Layer 2 of a small transformer language model trained on English Wikipedia (8 layers, counted from 0, width 64).
Take only the direct path to the model's output, skipping the later layers: a vector added to the residual stream pushes a token's score in proportion to its dot product with that token's output vector.

Output vectors of the tokens that the questions are about. A number n stands for n times 0.02.
" charts": -10 21 -56 -24 -3 1 -3 15 -6 33 12 -24 -70 2 -38 5 64 -8 4 13 24 -24 27 -7 34 28 -35 2 20 -35 -15 -2 7 3 2 -20 -34 23 -4 -30 -14 -5 -37 -8 53 23 28 -11 -6 0 -9 47 -16 -8 10 -7 4 -10 29 -8 21 -14 -17 65
" Conservation": 22 7 -30 -42 -5 -19 32 -56 -11 2 -3 0 18 -4 -67 42 58 15 7 53 1 -29 26 -28 -26 11 6 -43 11 -43 -25 26 21 2 4 -17 -40 -43 36 -35 -10 53 70 -28 37 -12 5 33 -54 -37 6 1 42 -27 6 -19 29 20 18 -6 -41 1 32 50
"where": 28 29 15 -24 37 -41 -12 30 -35 18 -46 24 -54 -23 1 15 37 -9 9 -54 -15 0 16 -25 43 31 -50 34 10 -72 -13 -23 -5 -33 -11 -36 -61 -31 -45 49 33 70 -20 -20 -17 4 45 6 -8 -29 4 11 15 18 24 35 -6 27 27 13 34 -18 21 22
"umb": 29 9 7 -22 13 4 45 -9 -20 6 -12 -26 -18 -8 18 -4 -1 -36 37 18 -10 -27 -16 -12 19 -2 -27 -7 7 -9 -24 -13 66 -14 51 4 -5 33 -16 -21 41 14 -2 -31 -27 17 -26 -32 11 16 -5 31 4 -9 6 -64 16 -13 -8 30 43 42 -49 -14
"asure": 27 10 -28 -21 5 -28 -64 23 1 1 2 -12 -53 11 -44 4 23 -40 34 13 -6 -33 37 -3 42 14 16 -54 17 2 -31 -41 -26 13 23 -37 -21 -21 44 58 1 29 -18 -25 7 25 22 -30 22 9 47 -2 0 -39 16 -7 10 -21 41 77 -26 -1 5 0
"from": -3 -14 -26 -48 -2 -50 12 14 17 -13 -9 0 -10 -31 -29 14 -14 4 6 -37 12 -16 19 -39 17 21 -49 17 9 -22 30 21 19 19 -16 49 -41 25 -23 30 43 5 18 -44 44 10 -12 20 -10 -52 2 41 12 11 24 -49 1 -10 44 28 28 -25 10 -4
" density": 22 26 -35 -49 -5 -40 40 24 -5 17 -33 20 -37 -30 -26 -19 22 42 10 12 2 -6 9 41 75 22 -7 -22 20 -18 -33 -1 1 -15 26 -44 -39 -20 11 21 29 -13 35 -4 5 -10 0 -9 -27 31 24 4 -6 -2 -23 9 3 -24 57 -32 -18 -48 39 1
" Phylum": 75 12 -89 -27 73 -74 9 18 -37 41 18 31 11 -45 -23 -16 36 26 17 -3 54 -59 -42 36 15 21 -19 -8 26 -21 1 1 32 35 -13 25 -92 -26 10 -5 9 28 26 -43 9 10 1 32 -44 -4 24 -11 -12 -33 -13 -16 18 -23 -29 25 14 7 3 -1
"able": -17 26 6 -18 -14 -55 14 -8 4 22 1 -36 7 -34 -2 -11 13 -20 -11 -2 20 -69 -18 -17 5 19 1 11 7 45 27 14 0 37 24 -8 -1 -50 42 45 3 18 0 6 11 7 10 -38 20 -24 42 -26 -15 -7 -35 -29 0 0 -18 56 43 -27 -14 22
" of": 11 -7 14 -4 -2 -29 -9 21 8 28 -8 -36 -16 29 26 34 -27 32 18 -21 -17 30 -28 -6 -8 37 9 2 -12 27 43 12 -4 -36 15 33 42 -10 -18 26 7 -19 -7 -2 -18 17 -7 12 -2 -14 -42 -28 -5 6 -30 15 4 -41 -2 3 4 -50 13 -16
"acter": 54 -6 -73 8 34 -23 21 -30 -27 -3 -13 -34 -18 -11 -36 -11 26 -26 37 25 -10 -73 44 23 53 22 -87 49 8 9 29 -4 -46 18 -39 -30 -47 -11 39 -51 29 15 29 14 -24 6 -12 52 6 40 65 25 -10 -6 18 -42 13 -9 15 24 -27 17 1 -27
"aching": 38 19 -9 -47 15 -18 -30 -41 -15 -21 -12 -33 -79 8 9 -22 92 -1 68 -13 7 -47 50 -7 3 45 -11 26 20 -23 -23 -4 -20 40 -1 50 -68 50 46 -11 5 18 21 -64 -5 5 21 -28 13 -23 52 26 7 -12 20 -29 -6 -4 -1 27 -8 -33 -15 -17
" Places": 25 -8 -42 -52 -17 17 -4 -30 25 5 3 14 -27 -8 -31 27 63 -4 13 -8 -17 18 21 -14 48 13 -35 53 22 -55 6 -39 18 -12 -10 -17 -21 -28 40 -22 27 42 2 -41 -16 32 8 -10 -7 2 -7 5 9 -11 41 -14 4 -5 -49 40 -8 0 8 18
"ve": 5 7 20 -46 41 -37 31 -18 10 11 -26 19 7 -9 -11 -19 -30 -25 18 6 10 3 -8 -25 0 32 -20 -1 13 3 5 51 -41 -6 3 -18 8 -27 31 -41 -34 7 7 4 -15 -2 7 -8 17 -24 32 44 6 22 18 -24 -5 17 11 -28 12 -1 -21 32
"equ": 10 -27 -28 -27 24 12 53 -24 -49 31 -45 8 -13 10 8 -17 17 -38 7 12 -5 -40 -10 -11 31 2 -26 38 7 -25 -13 20 25 31 22 -10 -13 -3 83 36 12 40 -20 -38 20 0 -15 -36 -53 -22 48 20 27 -7 -14 -8 0 2 38 -61 14 48 -28 -28
"imi": 53 14 -11 -1 14 -5 22 16 27 -5 -19 21 -24 32 -29 -14 10 -9 -12 33 -8 -43 -5 -5 13 -6 -38 -10 6 24 -24 -43 0 26 28 -4 19 -19 1 44 24 1 -15 -15 -5 -4 19 -24 16 -27 5 11 5 -7 -22 -59 58 24 31 -7 -35 -5 -23 -17
" females": 32 47 -54 -34 -12 0 75 5 -2 15 -26 21 -27 -24 -5 -9 41 7 32 47 12 -7 22 17 18 27 -33 8 11 5 -8 -70 -6 -47 -25 -20 -66 48 15 17 29 6 59 -56 -19 -20 -4 -23 5 0 17 16 38 -51 -10 2 -41 9 36 -28 9 -33 39 -27
"History": -16 33 -43 -77 13 -23 -23 -19 28 -23 10 -29 19 -22 -19 0 61 19 20 9 0 15 36 3 17 10 -58 -35 29 -25 21 20 -3 4 9 -6 -47 -8 34 0 39 18 24 -3 -12 11 25 1 -33 -31 -5 -14 46 -2 25 -37 -2 34 -18 19 -26 -12 -13 29
"based": -31 48 4 -63 -15 -6 -19 -23 -56 13 -20 -26 -5 3 -7 -18 -8 -69 43 -4 -1 -65 51 8 -13 20 -58 18 9 -33 1 24 28 8 -14 -23 -46 -15 76 15 38 17 5 29 10 22 -21 21 -13 0 28 21 41 -17 17 -10 -13 -14 15 48 -8 13 25 14
" minutes": 25 -9 -20 32 -50 -11 -37 4 -10 30 -18 43 18 -15 -37 -28 59 -42 11 -16 10 -5 8 -41 51 25 -75 16 11 0 -16 -24 9 7 22 6 -28 35 -23 -6 21 -6 10 -13 6 -9 0 2 -13 10 10 -15 57 -14 -1 -8 -3 35 17 -5 1 11 8 -14
"or": 8 -3 19 6 13 -18 27 -5 21 -31 -33 -34 24 30 -9 22 26 -26 16 -31 -16 -10 -48 6 -6 15 -20 -18 -1 -70 -39 22 -11 7 16 13 10 35 -5 39 40 12 -6 29 -2 25 -8 -22 -18 23 33 17 6 15 -9 -30 16 -7 -39 -14 37 -39 6 -4
"hy": 16 -8 29 10 -26 2 -3 6 -32 -2 -19 -26 -11 -17 13 -32 11 -19 6 7 -16 -5 38 -6 14 -5 -20 53 1 31 -18 -28 16 -1 1 -22 2 -23 -5 17 -4 -13 25 2 -34 22 21 0 -23 -43 49 35 -1 7 -11 -17 35 24 1 30 -8 -15 -8 -1
"According": 11 41 -31 -37 14 -5 -2 29 -42 -9 -12 -7 -21 27 37 0 19 36 -21 -11 -21 -28 -10 4 22 10 -56 5 15 -47 1 0 16 -29 -9 -35 -48 -14 15 -7 38 53 18 -18 -11 37 12 13 -27 7 -7 -5 60 1 16 -34 2 9 30 15 -7 21 13 -37
" Professor": 35 9 -13 -23 5 -21 -32 -43 32 9 -10 -13 -28 4 0 22 44 -24 -22 -17 -19 -15 15 48 -3 13 12 12 5 -42 -5 21 9 9 -43 8 -14 -31 37 5 21 6 20 -31 28 13 -3 1 -22 13 11 27 40 -33 -6 -13 9 0 -8 8 6 0 20 -43
"ably": -20 19 -12 -42 29 -41 22 -23 31 -2 -21 -19 -3 -1 -4 -57 37 -26 -20 -10 24 -42 20 -58 10 45 -10 -17 16 12 -2 4 -3 33 -18 -49 -42 -5 -2 51 45 22 4 31 69 -4 37 -13 8 -33 50 -11 6 -63 -26 -45 10 9 -2 75 33 -44 38 -2
"ination": -31 -2 -54 15 16 -28 10 0 -2 9 2 -32 5 15 9 -8 24 -42 26 -15 -7 -41 36 32 9 24 -14 5 21 -22 -29 7 -5 12 33 -26 37 -29 40 6 16 30 11 3 48 0 14 -13 1 -20 51 -32 5 -6 -19 -53 19 6 25 10 -40 -49 -14 6
" officer": 22 1 -36 -7 -19 -24 -23 -44 -36 -7 -12 -13 38 -30 5 11 32 -24 4 -19 -2 -18 6 47 35 30 9 -19 8 2 -20 31 8 12 -10 12 -51 -29 12 -20 40 -21 27 -8 25 12 29 20 -20 2 -1 8 21 6 -14 6 30 30 -6 38 -2 -32 17 -71
" Pts": 41 18 -6 -6 -11 -29 -27 10 -30 26 5 36 -47 28 -19 -15 11 18 46 3 17 -56 55 24 14 -21 -29 -1 29 -13 -1 4 -18 -4 -3 38 -32 -20 21 1 21 -10 6 4 35 19 3 -43 -6 -4 -15 4 9 -10 29 -19 -31 -8 -6 -34 -33 -3 37 0
"onne": 12 -27 -23 -19 15 -11 -43 -19 -13 -5 -41 -9 -7 -21 26 17 -13 -25 -9 3 2 -4 32 -1 20 21 -63 -8 16 -24 -55 -13 3 -1 0 -36 -8 -19 71 -14 34 16 22 -3 -2 17 41 19 35 22 43 65 -48 -15 24 -18 27 37 -39 4 26 -2 -4 -8
" colour": -19 14 -29 31 -1 -9 28 6 25 -1 -29 -12 -20 -45 -12 -18 29 4 51 23 14 -31 34 -25 53 18 -28 10 4 33 -7 1 -11 3 -17 11 -3 -12 15 -33 31 19 1 -30 12 -3 25 -24 -22 22 12 -16 -21 -11 -34 -10 -48 -4 50 -3 -1 -2 27 -14

Each question shows what one neuron of this layer's MLP adds at an activation of 1. A number n stands for n times 0.0039.

n235: 15 34 -16 -27 -4 -26 0 1 20 2 12 34 -22 44 6 9 17 -14 -26 -9 19 1 4 17 -22 15 -9 -3 22 18 1 -25 11 -12 19 -2 -11 8 -4 19 -14 -10 -7 -8 -19 3 -40 4 -37 11 -22 7 -12 0 13 -1 8 35 34 -2 -3 -1 -29 -28
Which of these tokens does it push down most? " colour"

n69: 21 62 -4 -20 5 -1 70 1 -21 -21 -3 12 11 8 -5 11 2 -17 -34 -14 38 -40 -32 -12 -6 -4 -19 7 55 -31 -35 -7 -46 14 2 22 24 -4 21 19 -19 18 0 23 -8 -1 26 -22 6 6 -30 -7 10 55 -59 29 39 38 1 -53 -30 -12 2 -81
Pushed up most: "imi"

n26: 12 -7 7 4 -11 16 -7 -15 -8 -6 2 20 -1 8 -1 13 -9 12 -11 24 14 -7 16 -10 -18 -12 -26 -26 -25 2 6 15 6 0 2 4 -23 12 11 15 30 23 -13 -7 -12 -14 3 14 12 31 -33 -6 1 -7 8 -24 1 -27 -9 -4 15 -3 -13 20
Pushed up most: "umb"

n75: -16 26 43 40 -10 1 16 -14 0 5 -37 9 38 -10 -6 5 12 -6 13 25 -13 0 -22 -7 -14 -44 28 18 -9 -41 -8 -5 12 5 -14 13 -1 -4 -3 -33 -15 3 7 5 -11 3 25 -6 -1 28 18 37 -29 21 21 18 4 -7 -45 -37 -18 16 -4 15
Pushed up most: "or"

n58: 16 -9 73 19 -8 36 -7 -6 -14 22 -11 -13 -19 5 -6 -28 2 -19 25 24 -21 -26 -1 9 22 -3 4 21 -8 21 16 -9 -4 -23 -7 -20 3 -32 -3 25 -40 -35 23 -1 -25 -5 3 18 -4 5 -6 29 -20 -15 -23 9 -11 -12 -21 45 24 -27 -20 38
Which two tokens does it push up most, strongest first? "hy", "able"

n167: 13 -2 -16 1 -6 -5 -9 1 -12 -5 -6 -2 -1 39 -10 -6 -29 29 -16 11 43 -15 -8 -5 23 -1 15 -13 -8 12 4 -8 -27 12 47 28 -4 6 16 19 -4 15 -24 -14 -6 2 22 -13 -7 2 1 2 -4 -19 -24 -28 5 14 32 -21 -6 10 -11 -7
Pushed up most: "imi"

n309: 3 3 -8 25 -9 8 -9 9 10 -8 -8 -4 -20 -9 17 24 -9 20 -12 -38 7 -12 4 -2 23 7 -6 3 1 -8 4 4 20 8 -6 -14 -18 3 12 9 17 15 7 -27 10 -6 -27 7 10 -3 13 -17 12 8 -31 -16 31 -9 1 -2 6 23 -17 -27
Pushed up most: "According"

n64: -24 -37 18 6 11 -9 -18 -21 15 34 7 11 34 4 -21 -9 19 16 5 8 -51 20 -18 22 4 -18 16 -9 10 -6 24 -9 13 1 -11 30 -15 -3 -4 -5 -22 -1 18 10 -15 17 0 15 -26 -14 5 8 5 -31 25 -4 -26 -41 -17 47 9 -2 33 6
Which of these tokens does it push down most? "imi"

n279: -6 19 -8 17 -8 -7 1 -6 1 24 -12 9 1 -2 -1 8 -15 18 14 17 -18 5 3 -18 3 -8 -2 -20 16 -15 7 8 -32 -25 -12 17 18 -9 2 3 15 -10 11 -1 -22 -24 32 1 15 -10 14 3 19 -21 4 -2 3 -28 11 -3 2 -19 43 -4
Pushed up most: " females"

n222: -9 1 -5 -3 32 5 13 5 0 -15 -6 8 -5 11 -13 -9 -4 -21 3 3 17 29 -2 1 -11 13 -3 1 14 5 13 13 1 2 3 4 -15 -15 22 31 -22 10 -10 -9 -20 -16 -10 9 8 -4 13 -28 -25 -7 -3 -13 -33 25 9 22 1 -3 9 -33
Which of these tokens does it push down most? " charts"

n214: -7 -2 -38 5 -21 4 -1 -17 14 0 -1 2 10 -27 -17 46 -23 4 -22 3 53 41 -13 9 20 2 -49 -10 14 25 12 2 -22 -4 27 20 3 -23 -50 -37 -16 29 20 -15 38 -21 16 0 19 15 19 4 17 -8 21 -31 -25 -1 -37 9 14 35 21 -54
Pushed up most: " minutes"

n220: -16 17 26 12 20 22 -20 -19 16 3 28 -14 18 -10 6 -15 -26 -33 1 6 -13 10 -28 12 -17 -3 20 -15 -18 -11 12 -14 -28 35 -7 11 50 1 -10 -24 -33 3 -42 -18 23 17 -5 15 -16 3 -12 2 -24 -8 9 53 3 -20 22 -11 19 1 0 14
Which of these tokens does it push down most? " females"

n217: -6 11 -12 18 -9 -23 -10 27 14 6 6 15 26 -4 12 21 -7 20 -9 14 -46 -17 21 -7 33 -41 15 10 -16 -23 -12 -14 2 -5 30 20 20 19 -27 -24 -30 -19 -7 17 -20 15 26 -2 -13 -1 21 29 -11 16 24 18 39 -23 -15 -10 -20 -9 -27 -4
Pushed up most: "hy"

n280: 0 37 43 -34 37 -23 43 -42 -26 18 2 -39 21 -13 -94 27 25 18 1 -18 -29 -53 11 -14 -27 -1 24 12 -1 -32 -27 16 20 -16 -49 -11 -46 12 -3 6 57 43 18 2 15 19 18 -36 -6 -27 18 -11 2 18 -14 18 6 65 -23 9 22 -23 -12 16
Which of these tokens does it push down most? " of"

n164: -19 -35 8 1 -16 12 14 36 3 11 22 10 -19 -10 8 -7 -33 -4 -3 -2 -10 5 -31 21 16 4 -16 -22 11 -13 22 -30 12 13 -41 6 3 -17 -22 -17 -15 31 20 18 29 -5 16 -3 8 -9 2 -8 28 -4 4 12 6 13 -3 -2 9 3 -5 -4
Which of these tokens does it push down most? "aching"

n265: -24 10 -3 17 8 -24 -17 24 5 -6 -7 5 16 10 -11 17 -10 -12 -22 -11 -3 -3 3 9 -2 2 8 6 16 -9 -18 2 7 0 3 3 5 12 -15 2 -26 -19 9 17 -20 21 23 -16 -21 -14 32 31 -12 1 16 15 1 -7 12 25 4 -22 -9 4
Pushed up most: "hy"

n74: 3 -6 -2 3 -7 18 15 -11 -11 -14 -15 -10 -22 13 16 -11 -13 40 16 8 -11 13 21 -2 8 13 -9 -12 -5 17 11 0 -12 37 4 -2 -11 18 -17 28 -24 -4 -26 -44 19 -8 -23 8 -15 -26 -8 9 -14 15 5 -4 -20 16 -17 1 -12 12 -1 23
Pushed up most: "aching"

n202: 16 24 14 21 27 -15 -7 14 3 -25 -5 7 16 17 -7 -2 -4 22 -6 -22 -4 19 -7 12 -11 -16 2 -3 -43 6 -19 4 17 -26 -10 -11 -1 12 37 7 16 -25 -8 -2 -18 23 -33 -2 1 8 18 -23 -28 0 22 -2 -4 26 4 -7 7 -8 -31 9
Which two tokens does it push up most, strongest first? "or", "onne"

n142: 26 -7 6 18 22 -38 8 -31 -21 -22 -9 -28 9 15 -14 6 6 -13 18 25 20 -30 -13 -2 39 -42 -11 -26 18 16 16 -19 -3 4 8 3 16 16 -15 -28 -10 3 15 -27 22 -25 -13 -30 15 12 -2 26 -12 -22 -32 -3 -2 -5 -12 15 16 26 14 1
Which of these tokens does it push down most? "where"

n308: -18 9 -31 -16 3 -7 -18 -11 22 -12 5 5 17 5 13 29 2 9 -26 -7 3 13 -17 4 6 8 -25 11 -3 -4 19 4 1 -4 3 21 -10 13 -8 18 20 9 1 -9 -20 28 -7 3 -10 -18 -3 -9 -9 -4 -18 -14 25 38 22 9 -44 4 -6 -18
Pushed up most: "History"

n227: -12 -18 34 -20 17 -26 6 -25 5 18 -24 12 24 17 14 -5 -9 6 -3 19 -11 22 4 1 -6 52 -6 -20 -5 6 21 -40 -3 -10 4 -13 -26 -33 12 0 3 -1 -20 -3 10 -8 -8 35 9 -32 8 5 -25 3 -9 9 25 3 13 8 -23 -21 31 13
Pushed up most: "ably"

n193: -22 -9 26 -6 14 6 -8 27 18 6 8 7 4 -3 -16 -9 -30 10 -4 -22 -2 -19 6 29 -22 -10 0 20 -27 9 -32 -4 6 7 -5 16 9 -16 7 10 11 -21 6 23 -18 4 -4 -2 -16 1 30 23 -23 18 36 -12 -11 0 -4 -2 26 -22 -7 -7
Which of these tokens does it push down most? " Conservation"

n73: -4 1 -10 12 -1 1 3 13 -15 18 -29 10 42 -1 -24 -34 -25 2 -1 -37 3 -14 8 4 10 41 3 -26 -23 -9 -5 -10 25 -25 -21 -3 2 -18 12 26 -11 -12 -21 29 15 -20 1 18 25 4 27 -9 -7 50 2 26 -7 3 25 -12 19 -44 20 -23
Pushed up most: " density"

n27: 4 30 -8 7 -19 -25 -10 28 -15 19 -15 16 1 4 -14 -7 38 -17 -21 -44 -41 11 -11 -10 33 -14 -60 32 22 -16 -17 -12 -3 -49 0 4 16 50 7 21 34 21 16 43 -31 2 2 -23 7 7 -15 -23 -20 38 43 -20 -27 -15 12 9 17 -16 20 3
Pushed up most: "where"

n182: -21 -6 -6 9 -5 13 -17 -15 9 -5 18 -17 28 12 16 22 -11 -19 -23 -1 3 2 -8 -2 16 -10 5 -11 -20 10 5 -13 17 -6 3 5 23 -3 2 -19 10 -10 1 -5 -10 17 29 -41 10 -2 -8 33 -6 -20 19 20 -27 1 -5 1 2 -8 -15 16
Pushed up most: "onne"

n98: 13 14 5 -5 -16 -7 7 -7 6 9 7 -12 2 18 3 -2 -2 15 23 14 -8 -17 16 -24 10 4 0 -7 0 6 -27 16 0 -1 -14 -17 -10 17 11 -9 6 6 10 -4 3 -21 -13 -5 -7 -16 -8 6 6 10 -2 -5 -8 -6 11 13 -14 18 21 -6
Pushed up most: " Conservation"

n133: 48 5 7 4 21 -29 -2 -26 -9 21 11 -10 2 -7 11 -10 24 -12 6 -3 -46 -28 -25 13 -14 -8 53 -4 9 -1 7 -12 5 -14 -5 -5 0 6 -13 10 7 -9 -1 6 11 31 -25 -7 3 -1 -34 -4 -7 18 3 51 -18 -19 -4 -30 7 -10 3 19
Which of these tokens does it push down most? "onne"

n254: -18 -41 35 15 10 3 3 -6 -2 -5 -27 -5 15 15 -38 2 30 -26 -18 14 28 19 -12 14 6 -3 -5 -9 0 33 -15 -31 28 12 21 2 4 -20 -19 17 16 19 9 1 -16 -25 27 -14 -3 -17 8 -4 18 -21 -4 -30 -8 -33 9 13 25 30 -27 -12
Which of these tokens does it push down most? " Pts"

n79: -10 -18 -20 5 -23 34 11 10 0 30 -31 -21 9 23 5 -15 -6 0 7 -19 2 10 5 6 1 22 8 6 -2 5 -12 9 -11 -7 -1 34 -37 3 -14 -12 -12 3 -3 10 2 19 -42 15 -13 10 -16 -13 61 30 -40 1 -6 25 2 13 -6 -8 22 -34
Which of these tokens does it push down most? "onne"

n134: -11 -26 15 11 15 17 -2 6 24 -25 9 -25 -5 -9 -41 37 28 5 17 -8 34 20 12 6 27 -14 6 -34 -3 40 11 -14 -8 0 13 -5 -26 -17 -12 -20 -22 6 14 -15 29 -2 -1 -44 4 -5 2 22 13 -6 -10 -18 -8 16 -4 -4 19 2 -13 -15
Which of these tokens does it push down most? "based"

n4: -20 -15 37 29 5 19 11 -2 -33 -14 -29 -5 9 3 12 26 -43 32 50 23 23 11 -24 4 -64 0 2 4 36 55 -12 16 -15 16 8 34 -31 -50 34 21 -9 2 20 -47 -31 -13 -16 15 18 4 31 -10 -12 -28 15 -37 -40 10 6 -8 -1 10 -22 8
Which of these tokens does it push down most? " charts"

n125: -15 -8 0 15 6 2 -22 -2 32 -27 4 16 -7 -29 8 2 28 19 -10 -6 -23 34 -6 11 7 -14 -3 17 -9 -34 -28 3 -15 7 -26 11 -37 -1 13 -12 10 -4 14 1 14 11 41 44 0 8 14 -28 -12 4 25 -10 -3 -21 -42 5 -10 -8 1 8
Pushed up most: " Places"

n233: -38 28 41 -9 -5 56 8 -1 -16 19 -29 -18 9 49 -10 5 8 1 -1 -5 6 2 -22 20 15 -6 -25 -3 -28 -52 3 -14 4 27 17 0 11 -16 -5 18 -10 -6 4 0 17 -41 13 6 20 -5 17 33 -3 -19 -32 3 6 5 9 0 -12 -19 -17 -11
Which of these tokens does it push down most? " Phylum"

n231: -1 -16 2 13 20 -6 17 17 -14 -5 -22 -1 13 -6 -5 -13 24 -16 -10 11 27 -1 -8 5 -17 24 3 7 -31 43 -11 8 12 19 18 5 -15 7 32 23 5 -4 -11 20 -15 -21 -9 -40 14 -8 -12 -10 -4 -11 -20 -3 3 -3 -23 13 15 4 -15 -3
Pushed up most: "able"

n62: 10 8 -13 -15 4 13 -26 -41 -4 -2 -1 -10 8 -15 8 -20 4 -20 8 -7 29 -17 0 -7 50 16 -4 3 -21 -30 19 13 1 -6 19 -1 -19 -22 15 7 8 -26 -2 10 -23 -15 32 22 -16 8 -25 21 -4 29 -12 26 29 43 0 -10 -2 -33 31 -45
Pushed up most: " officer"

n105: 26 -14 9 -1 24 0 -4 -18 4 -7 11 -27 1 -17 -12 15 -11 35 -4 16 -12 6 19 -11 -17 27 -6 -18 23 -11 -1 12 34 -7 12 -15 -12 -8 -8 21 7 -11 1 4 17 -12 0 -18 17 -17 -14 2 -23 -11 -12 -14 13 4 19 -4 -8 -1 -35 10
Which of these tokens does it push down most? " minutes"

n153: 6 5 2 -9 -7 14 6 26 -11 -36 2 0 20 -6 7 21 -12 3 0 8 6 -21 1 -12 1 7 -16 -15 10 -43 -14 4 -19 16 -7 -6 0 -5 21 4 7 5 -7 -3 6 6 16 13 8 27 0 1 -8 1 -7 12 -16 -22 33 20 -14 -7 7 -13
Which of these tokens does it push down most? "hy"

n61: -22 -28 -16 16 -11 -10 12 -5 -5 14 -33 -20 -13 1 21 -17 3 -11 12 18 21 15 -20 -9 11 12 8 36 14 33 -10 -14 -7 -22 -21 -23 27 -18 -11 13 -22 -15 -6 26 -31 -4 -11 29 19 -18 8 -11 20 0 3 -6 18 -22 9 9 0 1 20 13
Pushed up most: "hy"

n319: -2 20 1 -12 28 7 -3 6 -24 -13 16 -11 -3 -14 -11 29 5 7 22 -8 44 14 -11 -34 39 -10 27 5 21 -20 10 5 -19 28 6 2 -5 17 27 -27 -32 -29 -26 1 -1 -38 21 -40 0 -20 1 34 -18 -11 -3 -3 32 4 -26 -4 3 3 -18 30
Pushed up most: " charts"

n102: -5 -8 -6 1 11 -13 9 -12 3 14 8 12 21 -24 -6 8 -13 1 18 -17 -7 -3 9 1 20 -13 4 16 -8 -23 -2 8 -16 -4 -7 16 24 -7 -15 7 3 6 6 -6 4 -6 -13 -8 -2 -18 19 1 -22 19 26 2 -1 1 10 -9 10 -15 28 -9
Pushed up most: "from"